Layer 9 of a small transformer language model trained on English Wikipedia (17 layers, counted from 0, width 128).
Take only the direct path to the model's output, skipping the later layers: a vector added to the residual stream pushes a token's score in proportion to its dot product with that token's output vector.

Output vectors of the tokens that the questions are about. A number n stands for n times 0.01.
" (": 16 -11 25 5 -34 -19 12 -12 -25 -3 -35 13 -4 -20 21 43 -1 34 -26 30 -39 -14 1 25 10 14 0 9 -24 22 14 34 -10 16 -13 9 57 8 1 -17 2 1 -28 -16 -15 28 22 8 -9 -53 -2 27 -22 -19 -15 -25 -31 38 20 -15 -23 -27 51 -27 -13 0 -38 25 5 1 9 -18 18 -31 -6 23 46 22 1 -9 -12 19 -20 -5 -25 25 27 -43 33 -21 12 -7 11 17 0 28 0 9 -1 48 -41 5 15 24 -15 30 -16 -32 -22 -8 22 39 31 18 -22 17 -36 -32 -28 14 -42 6 -31 -19 13 -25 -2 22
" first": 7 -5 5 -3 19 6 -5 -16 40 4 -13 -4 4 -11 -15 10 -7 -12 6 -10 46 -17 -16 -6 -36 -44 15 -25 -19 -13 -43 -1 31 5 8 16 17 -35 15 15 3 19 -18 16 -12 10 5 12 -6 -4 11 9 -45 7 28 -4 42 -16 -31 -39 9 16 42 25 31 -23 45 -28 -24 -6 7 36 -14 -6 -4 -18 34 2 12 -14 11 2 9 -45 -39 -44 -24 -8 20 -5 28 25 -8 -2 -4 -33 46 -19 -15 19 -13 44 1 11 -42 18 -3 -26 25 -10 35 -44 4 -2 4 10 -24 27 -19 8 -7 4 2 5 5 23 4 28
"|---|---|": -30 62 -5 13 1 15 -40 21 9 1 17 -2 22 -4 1 -37 1 -27 50 14 62 8 -27 -26 -2 -54 5 18 87 -15 -20 24 0 23 30 0 21 30 6 -17 -21 -10 -4 -1 5 -33 -22 -49 0 -77 -47 3 -68 -33 24 63 14 1 -21 47 16 -19 28 -32 -33 -35 -33 7 -4 54 -1 23 5 -12 -48 -3 32 -32 51 22 -27 16 56 -34 69 -94 20 11 9 5 -19 83 -50 -7 -4 -52 -12 -28 18 -8 -35 -52 22 14 -5 -20 34 -1 -16 40 27 8 34 26 3 -39 29 -5 31 -39 12 -18 -14 15 -14 -5 49 -25
" co": -15 -9 11 32 -24 0 -3 18 23 31 -25 -4 -18 -19 -24 -19 3 -9 30 17 31 -1 3 17 -10 -10 28 4 -29 -21 16 -3 18 -24 -36 19 -1 -5 20 -2 4 6 -23 -7 10 -20 17 25 -17 -4 -19 13 -16 10 -10 -34 -14 -36 -4 -24 7 -19 9 -12 21 14 15 -51 -30 0 13 -1 -15 -11 -12 17 18 -67 -30 -16 5 10 6 22 -12 31 -1 -11 -9 33 15 33 -10 18 -3 7 -27 0 9 40 -20 3 21 -16 13 -26 5 -29 -10 -15 13 6 -4 -6 -31 39 2 44 13 35 25 6 23 -4 -6 15 13 15
" ch": -1 61 9 26 0 -8 5 -6 12 10 -28 36 4 -20 -13 -58 -29 11 27 -10 36 14 23 -12 -17 0 5 -10 -20 -29 36 7 12 2 -11 -11 10 6 13 15 19 -22 9 -4 3 3 12 19 10 14 -15 -23 -24 13 -14 -13 -28 -9 -4 -32 -1 -10 10 -4 25 18 20 -70 -22 1 -12 6 -15 6 2 8 66 11 -40 27 -35 18 16 -2 -16 3 -12 -14 -10 16 9 21 -2 29 -1 -4 -8 -3 24 14 -9 4 20 29 2 -19 -12 6 -20 23 17 -16 -28 -21 1 -13 -14 15 9 36 -10 -6 31 -40 -60 21 -24 1
" win": -17 6 11 57 3 -48 9 19 20 42 -13 18 6 21 3 -10 -27 -28 51 -17 8 -11 34 -3 -33 -26 -55 34 -16 -17 -30 15 2 38 -32 -28 12 10 3 -2 -38 23 -2 36 8 -7 30 36 9 -26 15 43 -31 -14 -7 -49 -2 -10 1 9 -5 -21 -24 29 30 -2 -12 -10 -23 12 6 -25 7 -23 -33 11 20 2 31 22 -10 -6 8 22 -6 -11 16 5 9 46 16 35 10 -28 -6 -14 18 -10 15 46 32 39 19 -35 -11 -31 -33 11 -15 -29 5 -46 -33 -7 28 -74 -31 28 14 8 31 2 3 -31 -7 6 -13 -9
" team": -25 4 -18 10 0 -2 17 15 19 14 9 36 7 20 -26 -32 17 -34 24 -21 50 6 5 14 -32 -22 -22 59 -4 -20 -17 -5 33 5 -23 11 -27 -3 55 47 -70 19 -10 55 -18 -48 -29 -1 2 -39 4 30 2 -29 12 3 -57 15 -66 -60 -13 1 2 12 35 -1 9 54 -18 -21 -55 4 -5 0 2 60 31 -32 33 -1 -8 7 1 29 -2 9 -42 -5 -14 27 -17 -26 11 -37 -3 -9 27 -23 34 -3 -8 -10 -32 37 -8 -45 33 -2 42 -25 19 -38 -25 25 18 -22 18 30 -10 28 35 1 22 13 -5 -6 -18 17
" League": 25 -50 -9 5 15 10 -4 23 -2 17 -22 2 -12 1 -30 -41 29 -37 2 -64 24 -26 -31 -18 -10 -8 -33 44 10 33 -23 3 39 55 -25 12 -67 -6 23 5 -19 -10 17 50 13 -83 3 -26 -8 -64 35 39 21 -12 2 8 -15 14 -64 3 -2 13 -33 26 22 6 36 43 12 12 -25 17 26 11 -28 29 43 -15 6 1 -17 22 17 9 29 3 51 24 -8 34 -29 -27 15 -10 -1 -57 40 -14 43 -14 56 15 -29 16 -46 11 -8 -5 -3 42 22 -18 1 -48 -21 49 29 -46 5 -3 -18 -34 -32 -10 -8 -30 7 38

Output weights of attention head 1. The head adds the sum of these rows, row i times number i of z. A number n stands for n times 0.018.
o0: -11 -27 -24 10 -5 -21 1 -1 32 -2 -7 11 31 7 -19 -27 -10 -2 8 -23 20 -20 -24 0 14 -19 0 18 47 -27 -22 -2 -6 -2 9 19 -6 -38 -21 5 12 4 -4 39 -13 -28 -19 8 29 -20 18 46 1 -9 -29 -10 -19 16 4 16 1 -27 -14 -20 -8 19 14 24 2 -4 -5 22 17 1 36 -6 -13 -51 -3 40 -35 24 7 -20 12 -6 -38 3 10 7 9 1 -20 -1 -90 -11 31 13 -38 -6 40 7 12 9 -11 39 21 -34 -9 -5 0 -27 -25 23 -12 -36 -9 46 37 -26 9 -15 -3 5 16 41 4 55
o1: -16 -5 -18 12 -45 -35 7 -1 -52 -8 6 31 -2 3 -35 44 8 33 4 56 -31 21 -2 -46 26 42 37 -46 -18 -16 26 10 -35 33 -8 16 -18 17 -7 -1 14 -38 -19 -6 -1 28 -29 8 -16 51 -34 -12 10 -6 -16 -48 42 -24 30 15 -15 19 -12 -4 -37 42 -10 -6 -24 -13 19 14 11 11 2 -16 -54 2 -27 6 -16 40 5 -4 -42 -4 -52 24 14 6 4 9 -9 35 0 42 -22 -14 -20 -4 -14 5 3 -4 -19 59 -3 -3 33 28 -15 45 60 3 -26 5 -43 27 -3 26 -39 -18 9 -9 -5 55 -21 33
o2: -21 13 13 -41 -21 16 6 -12 -26 -1 21 -7 -25 -14 -50 -13 -24 24 1 -9 -4 -7 -37 3 -12 6 1 -15 -10 3 26 6 -8 3 -46 -33 4 6 -13 -18 -32 3 2 10 5 -1 49 16 2 26 -13 -24 28 7 -12 -53 18 -7 -10 35 50 1 -13 49 18 -6 -11 -27 -2 10 5 30 -2 -5 -5 0 3 25 -38 -1 66 -24 0 26 -14 -6 53 -6 34 -19 52 13 1 43 31 -7 -24 9 -39 13 -17 9 -21 -3 26 11 26 9 -31 16 0 -28 -1 -32 28 -12 -13 -17 14 30 37 -7 -13 1 1 -20 21 -13
o3: -20 -5 -18 11 -16 -9 -1 20 45 20 -46 47 20 12 -35 13 -6 5 -6 17 -42 -21 -7 -74 44 2 13 2 -25 30 -10 -17 -18 -19 16 14 -9 -28 2 4 57 -27 0 -26 -27 35 31 34 23 12 -2 -46 18 28 -51 -36 5 -14 -11 -21 -10 -21 17 7 40 17 -60 -5 6 26 -2 24 -45 26 5 11 20 1 -22 27 -18 21 18 -50 -35 -37 10 6 -26 2 2 -27 -21 50 -40 -24 3 -29 47 -2 -28 2 -9 -8 14 83 -5 -8 16 -12 12 22 -11 45 -9 -16 54 21 6 15 34 -14 -25 -42 10 42 -16 -8
o4: 31 15 30 -6 -6 -43 -1 -3 -6 43 26 -7 -22 -35 -14 0 -20 4 -2 -3 -13 19 18 15 -26 17 -18 -5 13 6 -31 -7 76 -18 0 2 -56 -12 -9 -36 33 -10 7 10 -8 -32 3 2 -24 34 34 0 24 24 7 -5 -64 -21 10 -3 22 -1 -20 12 -8 -29 22 2 38 65 -37 -30 5 -18 59 -9 12 46 8 -5 23 2 0 -9 15 10 -9 12 -2 -41 13 -19 -67 -5 -18 14 11 27 -29 26 -10 32 -24 9 -27 -8 30 12 -6 -7 -31 15 -16 -21 1 -12 10 -26 5 -21 45 -17 18 20 -19 20 45 -2
o5: -18 18 12 -46 -13 13 3 8 -17 10 -19 -11 -68 0 0 23 38 -6 41 47 18 -8 15 6 19 21 6 -42 -40 -8 11 -4 -55 6 30 32 -14 18 -42 32 0 -66 -22 -34 32 35 63 -15 -28 41 -24 -38 29 -26 -36 -4 13 6 -6 14 -13 8 11 -50 -14 53 -11 -55 4 -12 40 26 -30 18 2 19 6 -23 26 -21 -1 -45 -25 2 -12 12 -40 -9 -16 -8 -25 10 1 6 27 38 25 -1 -3 2 -26 -13 -1 -29 -11 -14 28 19 30 -33 22 16 9 -40 0 12 36 16 4 27 31 13 22 21 6 -8 6 -17
o6: -5 30 -21 -20 5 -60 16 -29 -29 17 -13 51 47 -9 12 13 12 -9 9 -9 -31 18 18 -2 -33 22 20 6 -3 5 -14 -8 -12 -39 2 26 7 -32 1 31 58 -11 -3 -3 32 2 -42 36 -28 24 28 27 13 45 -13 25 -53 12 -36 -56 -15 11 -14 19 -34 31 -26 -35 0 -9 -2 53 28 -26 -20 11 -11 -36 -23 -4 -17 -21 36 13 -23 3 -8 3 -1 9 6 -1 5 3 0 -3 5 14 5 -14 -68 -12 4 -27 12 -2 -15 55 -10 -24 -20 25 13 -19 10 32 -17 7 -7 -29 44 -5 44 14 0 19 53 4
o7: -31 -3 -39 19 -20 -19 8 45 -14 -19 9 -15 -5 -9 -7 8 17 -10 4 -8 22 16 -1 45 32 30 -16 58 85 -16 0 -9 2 1 -37 10 41 -5 8 -28 14 -25 11 -23 8 16 -21 10 10 -16 -24 -27 21 1 18 20 -22 -2 -17 15 4 -4 7 -20 -21 -17 3 26 -7 28 -24 -33 -33 11 52 -1 -14 -26 43 25 -33 -31 -7 27 -9 27 0 22 56 -16 -9 25 -8 -3 -20 -10 11 -25 -17 -32 -23 -5 -8 -45 -15 -14 15 31 44 -48 -30 -37 -28 30 -30 21 -25 -17 24 -3 -9 -9 -10 55 -3 28 57 -20
o8: 22 7 16 -13 17 22 48 -34 -19 -2 29 20 12 -42 -3 15 -27 11 -42 62 -41 37 18 -14 -11 49 -2 -23 -19 -15 -7 -50 22 -14 32 48 5 -28 -12 -54 51 -31 17 -1 5 30 57 -27 -4 19 20 -27 34 31 -24 -38 -12 36 20 -44 20 9 18 0 44 36 11 -93 -11 -12 8 6 -4 -16 7 4 -42 -8 12 -32 10 -6 0 72 7 10 9 -21 2 -48 5 -30 -8 11 29 -12 -8 -15 -1 23 7 -5 -2 -10 -58 -31 -35 -18 4 -14 20 -3 24 12 30 19 -33 17 -1 -13 0 20 -5 -14 -1 34 -34 -23
o9: -1 10 11 6 -23 18 -10 -4 -29 -38 -26 -10 -18 15 16 9 -8 -18 60 51 -6 16 18 10 24 12 -1 -34 -32 41 10 9 -29 18 15 13 -7 -10 -1 63 4 4 -28 -20 8 28 -2 -5 1 -39 -29 7 -7 -30 15 -26 -8 26 2 5 -45 -30 17 -29 -14 -28 -8 2 -7 -15 -13 -14 12 3 1 15 -46 -2 -11 0 34 -30 18 19 -45 21 9 20 -6 0 -17 15 -10 -4 80 -10 6 55 19 23 6 41 16 -22 14 6 9 -40 7 -13 -33 -21 -54 -18 14 -12 -24 -12 24 -9 19 -30 13 6 19 -16 7 42
o10: -5 5 -10 -10 -7 -21 -27 -42 -31 -20 29 35 -14 -31 7 -32 18 54 -11 -4 -5 -53 -21 -13 46 26 -5 -10 -2 -26 -15 3 8 15 28 25 -21 -24 64 28 2 1 3 14 36 8 9 -2 24 31 17 -11 22 27 -22 5 -4 -36 -22 -16 1 8 26 23 -3 29 12 5 -58 -25 -6 16 24 -39 22 6 -20 -27 -4 1 11 -18 19 -31 22 3 4 55 -31 -24 25 2 -10 -16 -9 6 -9 10 1 -3 38 32 -1 9 1 -13 -15 14 -3 0 6 -27 -12 -9 -6 7 62 4 -6 -34 -24 -38 21 -18 1 7 -15 32
o11: -6 -37 2 17 2 21 -1 -14 -16 -8 -34 1 12 37 8 -37 15 2 20 -38 16 0 15 -9 -4 41 -25 2 35 37 -36 -11 5 23 -37 -22 10 -47 1 -4 23 -29 5 -29 -34 37 -66 12 20 -26 -71 11 -38 -4 1 90 1 16 -28 0 -9 46 2 -2 16 -22 -9 18 -21 23 17 -27 -7 -10 -26 10 18 -41 23 -22 -26 13 13 30 1 -21 15 12 -13 -9 -20 10 16 -28 12 -20 41 -22 17 -7 -5 3 31 41 -26 17 -15 -1 2 4 5 16 43 0 -24 -12 -1 -6 24 -5 4 -2 22 3 24 -5 28 22
o12: -9 52 27 14 1 11 -8 13 -47 -3 9 6 26 3 -44 -35 1 1 -2 -13 -22 -33 30 22 -35 13 0 49 18 16 52 14 -41 -32 -2 35 23 29 11 -12 15 30 -41 -24 -18 15 -2 35 30 4 -26 47 26 -8 -12 34 -30 -4 -12 25 27 35 -24 22 43 -12 -9 15 -7 7 -13 6 14 -53 19 -5 -19 -9 -48 -31 13 -21 -9 -74 -5 -25 20 0 -8 -37 -12 10 -17 -13 8 -3 -22 -15 11 -17 3 14 12 12 24 -56 -16 47 18 12 26 -36 26 32 1 11 -8 -21 -23 -13 -19 -27 6 27 -26 -6 0 9
o13: -32 -11 15 -30 3 -13 -12 -33 21 -22 22 7 10 -3 6 -6 -33 2 28 -4 -36 12 -12 2 -1 -5 -16 28 40 3 -8 2 12 -23 -18 11 20 12 13 3 2 -35 11 -7 3 -9 37 -7 -18 27 14 23 6 -19 -49 9 -30 -9 3 20 -26 10 13 -1 25 6 -39 -52 20 15 20 12 22 -53 18 -14 14 0 -21 17 -4 44 -21 41 10 -36 -43 -15 -11 -34 24 13 12 8 -27 8 -3 22 27 -27 -14 27 22 -7 72 -35 6 27 -13 15 41 -23 -22 -27 -20 -15 25 -24 6 -2 29 31 -10 18 -12 -12 6 -1
o14: -35 12 -5 -67 2 40 -43 -17 -15 2 51 5 -31 56 -28 -13 -11 24 15 11 -44 31 -37 23 22 -2 -5 -6 -7 -12 -33 -28 -29 2 48 34 -38 55 15 28 8 30 20 -17 -11 -11 20 -45 1 28 -4 18 30 -2 -65 -2 -31 -31 -4 29 -13 -34 5 13 -12 9 25 -9 56 -33 -3 1 -13 -33 38 -17 -41 -30 22 -9 15 15 37 -8 22 -16 13 -4 -39 -28 -1 27 14 -6 24 12 -5 0 -50 2 -3 58 -37 27 7 -4 17 23 -21 8 9 1 39 -33 73 21 8 -32 9 -22 24 -21 -26 46 2 5 -12 -29
o15: 33 -5 -38 17 17 78 -7 43 -32 -17 0 43 -16 20 -2 -14 -19 -5 -6 -39 -1 35 44 -8 -44 -14 -18 5 -39 14 -18 14 12 -5 -5 -8 15 -7 7 -9 -15 -11 -6 -6 14 28 4 -17 -20 28 2 -32 -23 41 11 18 -4 -53 -16 11 -9 44 -21 -8 15 -46 -14 29 1 42 -40 -2 -11 -23 -4 -27 -67 -16 -17 7 -44 -27 -1 24 1 6 15 24 16 12 -11 13 -6 -3 -2 -1 23 42 23 35 1 11 15 -38 -24 46 -5 11 15 10 7 3 -2 -8 -42 -4 21 18 -16 28 -12 -19 -10 -36 16 36 12 20
o16: -7 -2 30 -17 30 -19 -11 -6 -13 -19 -48 19 -14 1 6 -15 41 3 29 -35 -8 -8 -18 -11 -8 -13 5 -29 -38 -24 -23 5 -61 8 -9 -11 -14 -12 38 35 -3 14 -54 45 -10 -2 11 2 -18 0 60 8 9 -34 -22 16 27 24 13 20 -9 58 11 48 -23 2 -43 -11 -14 13 11 41 5 13 -46 31 -51 -9 -14 -3 -10 -13 7 26 37 8 5 8 12 1 -5 -10 5 -31 2 24 29 39 -4 -16 -8 13 48 -7 -7 15 -2 -12 30 -34 -49 24 -11 -6 10 17 -17 -18 -12 -12 -34 -11 30 -5 9 18 47 31
o17: 15 -15 -5 -36 17 -10 11 -19 17 -16 28 28 -6 -45 13 14 4 -5 -16 -1 32 -38 12 -19 -22 4 2 -51 10 1 -3 29 10 -32 -12 -21 -17 -7 -6 27 34 32 14 -16 -1 21 22 11 -18 23 23 -17 -9 31 -36 3 26 14 -51 37 -60 -14 -5 39 -34 -34 -44 -6 8 -34 12 14 -38 30 -23 10 -46 -9 -11 30 8 -19 17 1 22 7 24 9 12 40 8 -43 25 -32 12 7 19 -6 2 -10 4 0 32 27 11 6 71 -10 -31 46 -24 -22 -32 12 31 20 -28 22 -34 34 13 -11 -18 -11 -22 -10 -2 -8
o18: -25 35 19 -3 22 -39 -38 -1 -14 6 -1 12 20 -21 6 -21 -26 22 -45 32 1 31 41 5 -10 -48 19 -8 86 18 -11 -26 12 -24 1 -4 -15 6 11 -41 -1 13 -22 -23 -8 36 32 -41 26 -8 -38 -3 -19 12 -6 -4 -10 7 9 24 -24 -7 1 14 19 -37 15 -27 22 25 16 9 34 2 -4 8 -21 -39 18 -39 26 -1 46 -18 12 -27 3 28 -22 -17 13 -25 33 -16 -22 17 13 12 11 -1 -13 -6 22 6 -18 -24 -12 17 11 23 -9 22 -28 45 16 -6 -4 -4 13 4 0 18 -18 -27 -43 29 -5 -14
o19: -4 23 2 32 -34 1 -5 -34 -13 8 -41 54 -35 -8 -29 17 -20 3 26 2 43 -7 -11 12 33 31 20 26 -79 -20 -13 17 -11 17 -19 -11 -19 -64 -41 -13 39 -5 -14 21 -35 -17 13 21 34 18 -1 9 -4 11 13 -7 -14 -8 18 4 -1 -6 36 11 -21 29 -14 -3 18 -18 -10 15 -30 -3 -13 -23 -25 -2 0 -14 24 2 -21 18 -55 -9 21 -17 37 23 15 -14 39 18 47 44 -30 -6 -18 -2 11 45 5 -6 33 13 -19 -26 -17 -49 2 28 2 20 -16 19 -13 -2 -11 52 22 15 -18 -1 8 -1 -7 -18
o20: -31 5 -11 -27 27 -27 16 -6 -6 -21 18 13 8 -3 19 23 14 -32 -14 -27 -3 18 -5 5 -42 -4 34 -53 12 -30 -32 -33 51 3 41 -1 -26 13 16 -9 -11 3 -15 -26 -27 59 34 -24 11 6 29 12 -20 -12 -27 -19 1 19 9 34 -8 4 7 26 -17 18 -1 -23 23 24 -30 -14 19 24 35 -3 -11 -1 40 -13 -4 -25 41 8 18 56 -23 -18 -4 44 -41 -5 -13 12 -22 29 -22 -11 -16 31 21 -24 -17 -49 -31 -22 2 21 -6 -5 31 -6 -28 -38 52 -15 19 -20 19 54 -8 -4 29 -12 -1 19 -23 -11
o21: -46 -34 -14 24 -14 35 -24 22 -1 46 -28 12 -5 45 -38 -36 -5 -10 23 27 26 -23 11 -4 22 -73 0 18 21 37 23 -24 -24 11 -18 -15 -39 -3 41 27 1 5 4 -3 -4 8 -24 -13 4 -16 42 -11 -3 -10 -13 -19 -1 -9 -24 -1 -37 -11 -29 27 -26 -34 19 -6 -24 19 -18 2 1 4 -26 19 48 36 -1 27 20 27 -34 18 7 15 4 17 10 12 -22 21 -9 -17 -13 33 -18 3 57 -3 19 14 13 -30 -30 -28 14 19 -33 4 13 -8 -15 -7 9 -25 42 17 17 -9 14 -27 1 -34 -57 12 -15 58
o22: 56 -2 23 -30 37 -53 -7 -17 4 -7 -10 -12 -13 10 10 -20 -1 17 -35 -3 -18 38 26 -29 -7 -13 -13 -25 43 -6 0 -13 10 20 67 6 -46 17 29 28 25 -11 -1 36 -4 -5 -13 -10 -15 -12 2 22 26 9 -31 3 -57 52 -19 -12 -16 46 -13 -8 17 0 -1 15 -6 -5 4 -14 -32 16 -46 1 -7 24 3 -1 -7 -42 -16 7 33 20 23 33 -8 -9 39 7 -14 -16 -36 9 89 10 -6 -51 -44 38 -7 -44 2 -10 38 13 50 45 -14 -13 15 22 -5 -44 -2 -2 -16 -18 -7 -30 22 6 -22 -41 15 -24
o23: 3 34 -29 57 5 11 0 -16 17 -48 14 10 35 16 -2 7 3 8 27 -6 -2 -5 14 10 10 -18 -2 44 6 -8 35 1 -13 44 0 -24 7 28 -34 17 -16 1 1 -33 23 1 -27 32 -8 -15 3 -25 -2 -16 25 -12 7 20 -4 28 18 15 -40 -38 -26 -26 16 0 -15 7 2 28 -12 11 -19 17 15 51 -4 16 -55 3 -19 58 -7 11 26 10 -23 -33 -9 -16 -21 -10 2 13 -5 -51 -7 -13 31 -4 19 17 18 -21 -7 -8 19 -12 -6 -65 51 1 -5 -24 9 -19 3 -12 -31 16 -30 31 -26 -53 22 -12
o24: 9 -6 -27 -11 -1 -70 21 18 14 20 28 1 34 9 40 -35 -40 -29 2 -1 -23 16 28 -12 -5 -27 -19 9 23 54 -37 -22 17 -33 -43 -32 8 38 -9 -37 -30 45 3 -6 28 8 -35 18 5 -23 -26 10 6 28 -1 9 23 -48 9 -12 -13 16 20 12 -1 17 3 15 -3 15 50 30 5 23 0 26 -1 -16 9 -25 -1 -17 -21 25 -27 -25 7 24 -37 1 18 -12 -13 -7 8 -1 -42 -8 -19 -37 29 -32 -20 30 6 -5 16 10 -1 -27 24 -8 47 -17 -21 0 9 27 18 19 8 -43 15 -1 29 3 -3 10
o25: 14 -6 4 53 2 -51 -14 34 15 48 19 27 35 18 -6 -8 -14 17 23 -31 -20 -22 -42 -12 24 24 -22 25 -10 18 35 32 -32 71 -51 -10 35 1 -35 -45 -13 22 24 56 4 -22 -4 -26 25 -29 -5 -28 -44 14 -21 -6 -15 24 22 -18 -14 5 -18 29 33 52 4 1 14 -23 10 -7 -22 -13 18 -17 11 40 -6 -6 24 -24 14 -11 -28 -16 -34 -11 46 -2 -11 5 -23 28 -19 21 0 -11 -17 29 -35 33 -26 22 -1 -20 -13 -14 -6 -32 -24 -19 2 -3 -47 -17 1 53 -4 -14 -5 17 -11 0 16 16 -22 -42
o26: 41 -2 -13 -14 -1 -41 11 -26 -31 33 -34 24 12 13 -5 11 4 -24 -32 -17 -22 1 -2 -8 -17 37 -31 -8 45 12 1 22 -17 -35 -2 3 -10 0 13 -26 4 18 61 34 1 -1 -8 11 14 2 -4 -8 -20 8 -6 9 14 28 -9 5 -22 -10 -66 -17 1 43 11 46 -2 8 -19 -21 -4 53 4 7 -4 10 25 13 -31 -6 -13 38 -2 -7 -17 -34 19 -4 8 2 -40 -5 52 1 0 16 -11 -2 37 1 36 -21 15 35 -26 -39 23 -51 -10 4 26 -33 40 21 54 -11 6 -7 -25 16 -1 -54 -11 -12 -20 -35
o27: 57 -42 -50 -22 41 9 -23 21 16 -4 25 -41 -52 -15 1 40 2 32 13 20 22 -1 -33 -9 3 -37 2 -20 33 13 8 -26 3 17 11 9 14 -3 -8 31 -36 14 -14 -10 -18 -34 44 -10 17 24 8 40 -24 -6 34 35 37 -29 -20 2 -15 -29 34 8 -75 -46 7 18 -10 -13 9 22 -20 -49 15 18 -13 -1 -22 -32 20 9 16 -16 7 -1 -33 -24 -51 31 28 -1 -17 -5 9 -5 -30 1 -2 16 36 -25 -14 40 4 13 -24 -9 -54 10 5 22 -5 41 21 16 -12 -13 -5 48 44 -10 17 -4 -9 -17 -4 3
o28: 14 -19 23 -20 -6 56 -10 21 37 -9 -15 23 21 -5 12 16 9 -14 1 -25 23 13 19 -5 -1 8 32 15 2 -31 17 11 16 17 14 -26 21 -4 4 -10 -29 -5 -12 1 -20 33 -15 -8 -55 -43 -66 -9 5 30 5 -25 2 44 -68 8 7 1 -5 -8 2 -3 -22 19 -22 -6 -18 -14 -30 31 9 -1 9 5 13 -4 -57 -20 0 -25 15 -10 -24 -18 37 -16 -10 19 16 -35 1 8 20 -14 0 -18 28 -16 8 15 21 46 -28 1 18 3 -8 50 50 20 -14 -2 -42 19 -16 40 -13 1 -11 8 -20 -19 -34 28
o29: -7 -22 -6 -20 12 27 -22 40 -21 -17 13 23 -29 27 7 2 -22 12 -11 8 7 -14 -29 39 -3 32 6 -48 -16 -34 13 -11 -11 -47 22 55 8 -37 -7 13 9 -31 -11 -25 7 8 -6 -10 -28 -19 12 -28 2 9 2 -3 21 -18 41 47 -39 22 9 18 3 3 1 -49 10 -26 -29 -49 24 56 38 -11 -18 -3 50 6 30 -14 21 -15 6 6 -25 14 28 -7 17 11 -8 -11 0 -15 -18 -19 -20 12 55 17 -39 -32 22 37 -20 23 -46 -1 -58 10 41 8 43 2 5 -40 51 -23 -25 -42 48 -17 43 37 12 -15
o30: -11 -22 -4 -4 -13 -10 7 -10 9 1 6 2 -37 37 -11 4 -24 -3 24 -1 37 44 33 25 -39 22 -19 34 33 -1 -19 -22 -19 -9 -26 5 -1 -11 25 18 4 -50 -7 14 -20 40 7 -45 0 -17 -8 -8 -22 21 5 4 5 20 -34 -30 43 5 0 -2 17 -13 15 15 -39 37 33 -7 -16 28 -17 -3 11 0 15 32 2 30 -32 -2 17 8 1 -15 -8 -6 14 -7 4 -12 3 36 -62 -3 38 -38 -14 -17 12 -4 35 -58 -11 17 22 29 0 9 -15 5 -24 6 -15 19 -22 -41 -38 -4 19 2 14 10 32 -40
o31: -4 42 -51 -27 -27 36 25 22 -19 -11 -27 -7 20 -11 -8 -1 33 42 -8 7 -5 25 -29 34 -2 51 11 27 28 -18 -1 34 13 -35 2 -51 -32 -15 15 -20 36 4 29 0 -13 40 -12 5 29 -33 7 17 14 -3 24 34 -45 10 5 -28 25 24 9 -8 5 -47 -11 23 10 -11 -24 12 -6 1 -3 25 -27 -27 -38 -20 -1 11 -8 1 -10 -16 -49 4 -19 1 -20 26 1 -1 -3 -20 -19 -10 -8 42 -3 -3 -57 -2 -1 33 5 -16 -36 -10 9 -13 -35 19 31 29 -2 -16 9 16 -10 -18 34 -4 36 -1 17 -12

Each question shows a token from some text and the vector z that the head gathered there. A number n stands for n times 0.023.

"n": -19 -3 8 10 -32 0 -22 -56 4 0 0 -5 -20 -14 -14 1 -2 12 -18 29 -6 15 -40 -14 -10 21 5 25 -5 -19 -12 -1
Which of these tokens does it push down most? "|---|---|"

" under": -9 9 10 11 -13 19 1 -19 12 14 12 -7 1 8 6 1 1 1 -9 23 -13 23 -27 -8 -15 16 4 15 -24 -7 7 -4
Pushed up most: " co"

"w": -10 -1 9 16 -18 5 -11 -56 10 6 11 -12 -10 -18 -8 -2 -2 3 -23 37 -6 10 -39 -29 -12 28 13 22 -13 -12 -13 2
Which of these tokens does it push down most? "|---|---|"

"rom": 17 -12 -38 -2 -28 -14 -8 -13 -13 -14 18 19 12 1 -44 -19 -11 -22 21 -2 -41 36 -43 6 1 17 -48 -2 -9 -5 42 2
Which two tokens does it push up most, strongest first? "|---|---|", " team"

" ": -43 19 -4 11 -27 9 5 -66 24 -12 6 5 2 -4 -21 14 -3 -29 -12 8 -21 -8 -20 5 9 36 -10 6 9 -26 11 5
Which two tokens does it push up most, strongest first? " (", " ch"

"|": -21 -5 3 4 -46 -1 -17 -44 -23 -8 -8 19 -21 -19 -11 15 18 4 3 12 -16 12 -17 7 17 -1 -8 33 0 -6 7 2
Pushed up most: " League"

"32": -21 1 4 7 -36 2 -21 -58 5 -3 -1 0 -20 -14 -16 3 2 4 -15 23 -9 12 -34 -7 -3 21 4 27 -6 -19 -10 -2
Pushed up most: " ("

" |": -2 -22 -5 18 -9 -26 4 -55 8 -31 32 18 5 2 -41 -5 -2 -13 16 12 -33 27 -36 -15 -16 47 -30 15 21 -25 30 11
Which two tokens does it push up most, strongest first? " ch", " first"

" 18": -21 -4 5 7 -42 -1 -16 -46 -14 -5 -4 14 -20 -17 -11 12 12 5 -3 17 -13 11 -22 2 11 4 -4 31 -2 -8 1 1
Which of these tokens does it push down most? " team"

" N": 1 -14 -12 -9 -31 -48 -13 -7 -12 9 2 26 11 -1 -44 16 -15 -17 -7 37 -15 21 -67 -1 -4 33 -1 6 -22 -26 17 -14
Pushed up most: " win"

" own": 1 -16 7 9 -25 17 -18 -27 -5 7 -7 -12 3 2 -7 1 5 -4 -28 15 -6 3 -18 -10 -7 5 -7 13 -5 -9 -6 9
Which three tokens does it push up most, strongest first? " co", " (", " first"

"s": 30 1 -12 12 7 -2 -32 39 11 24 4 -18 44 14 -45 28 -27 -79 -6 37 -39 10 -40 41 11 45 10 -29 -37 12 34 63
Pushed up most: " win"

" and": -12 15 24 8 11 24 -1 -18 20 5 -6 -13 2 6 -21 0 -10 16 -6 15 -8 11 -15 -15 -13 14 -10 18 -16 -11 9 -7
Which three tokens does it push up most, strongest first? " co", " ch", " ("

"5": -36 16 38 11 28 9 24 -13 58 15 -66 -27 37 19 -41 -49 -32 22 10 -34 14 15 29 -3 27 29 -19 25 -40 -26 11 -13
Pushed up most: " ch"

" F": 6 -18 -28 8 -21 -22 -12 -26 -4 -17 22 31 11 -16 -44 -12 -9 -17 19 5 -35 17 -41 -9 -5 38 -39 8 10 -12 43 11
Which three tokens does it push up most, strongest first? "|---|---|", " team", " first"

"==": 11 1 -9 17 7 13 -56 30 20 41 11 -18 33 10 -29 13 -30 -69 1 30 -40 2 -32 37 3 31 16 -38 -26 20 38 61
Which of these tokens does it push down most? " League"

"F": 11 -19 -17 17 -18 -22 -5 -34 6 -17 13 25 9 -17 -44 -2 0 -11 7 10 -23 14 -36 -12 -10 37 -21 7 27 -17 31 16
Pushed up most: " team"

"\n": 4 9 14 5 -6 9 -68 8 16 33 22 -19 19 7 -21 10 -15 -36 3 28 -15 1 -16 19 -12 17 -8 -38 -3 26 33 47
Which of these tokens does it push down most? " League"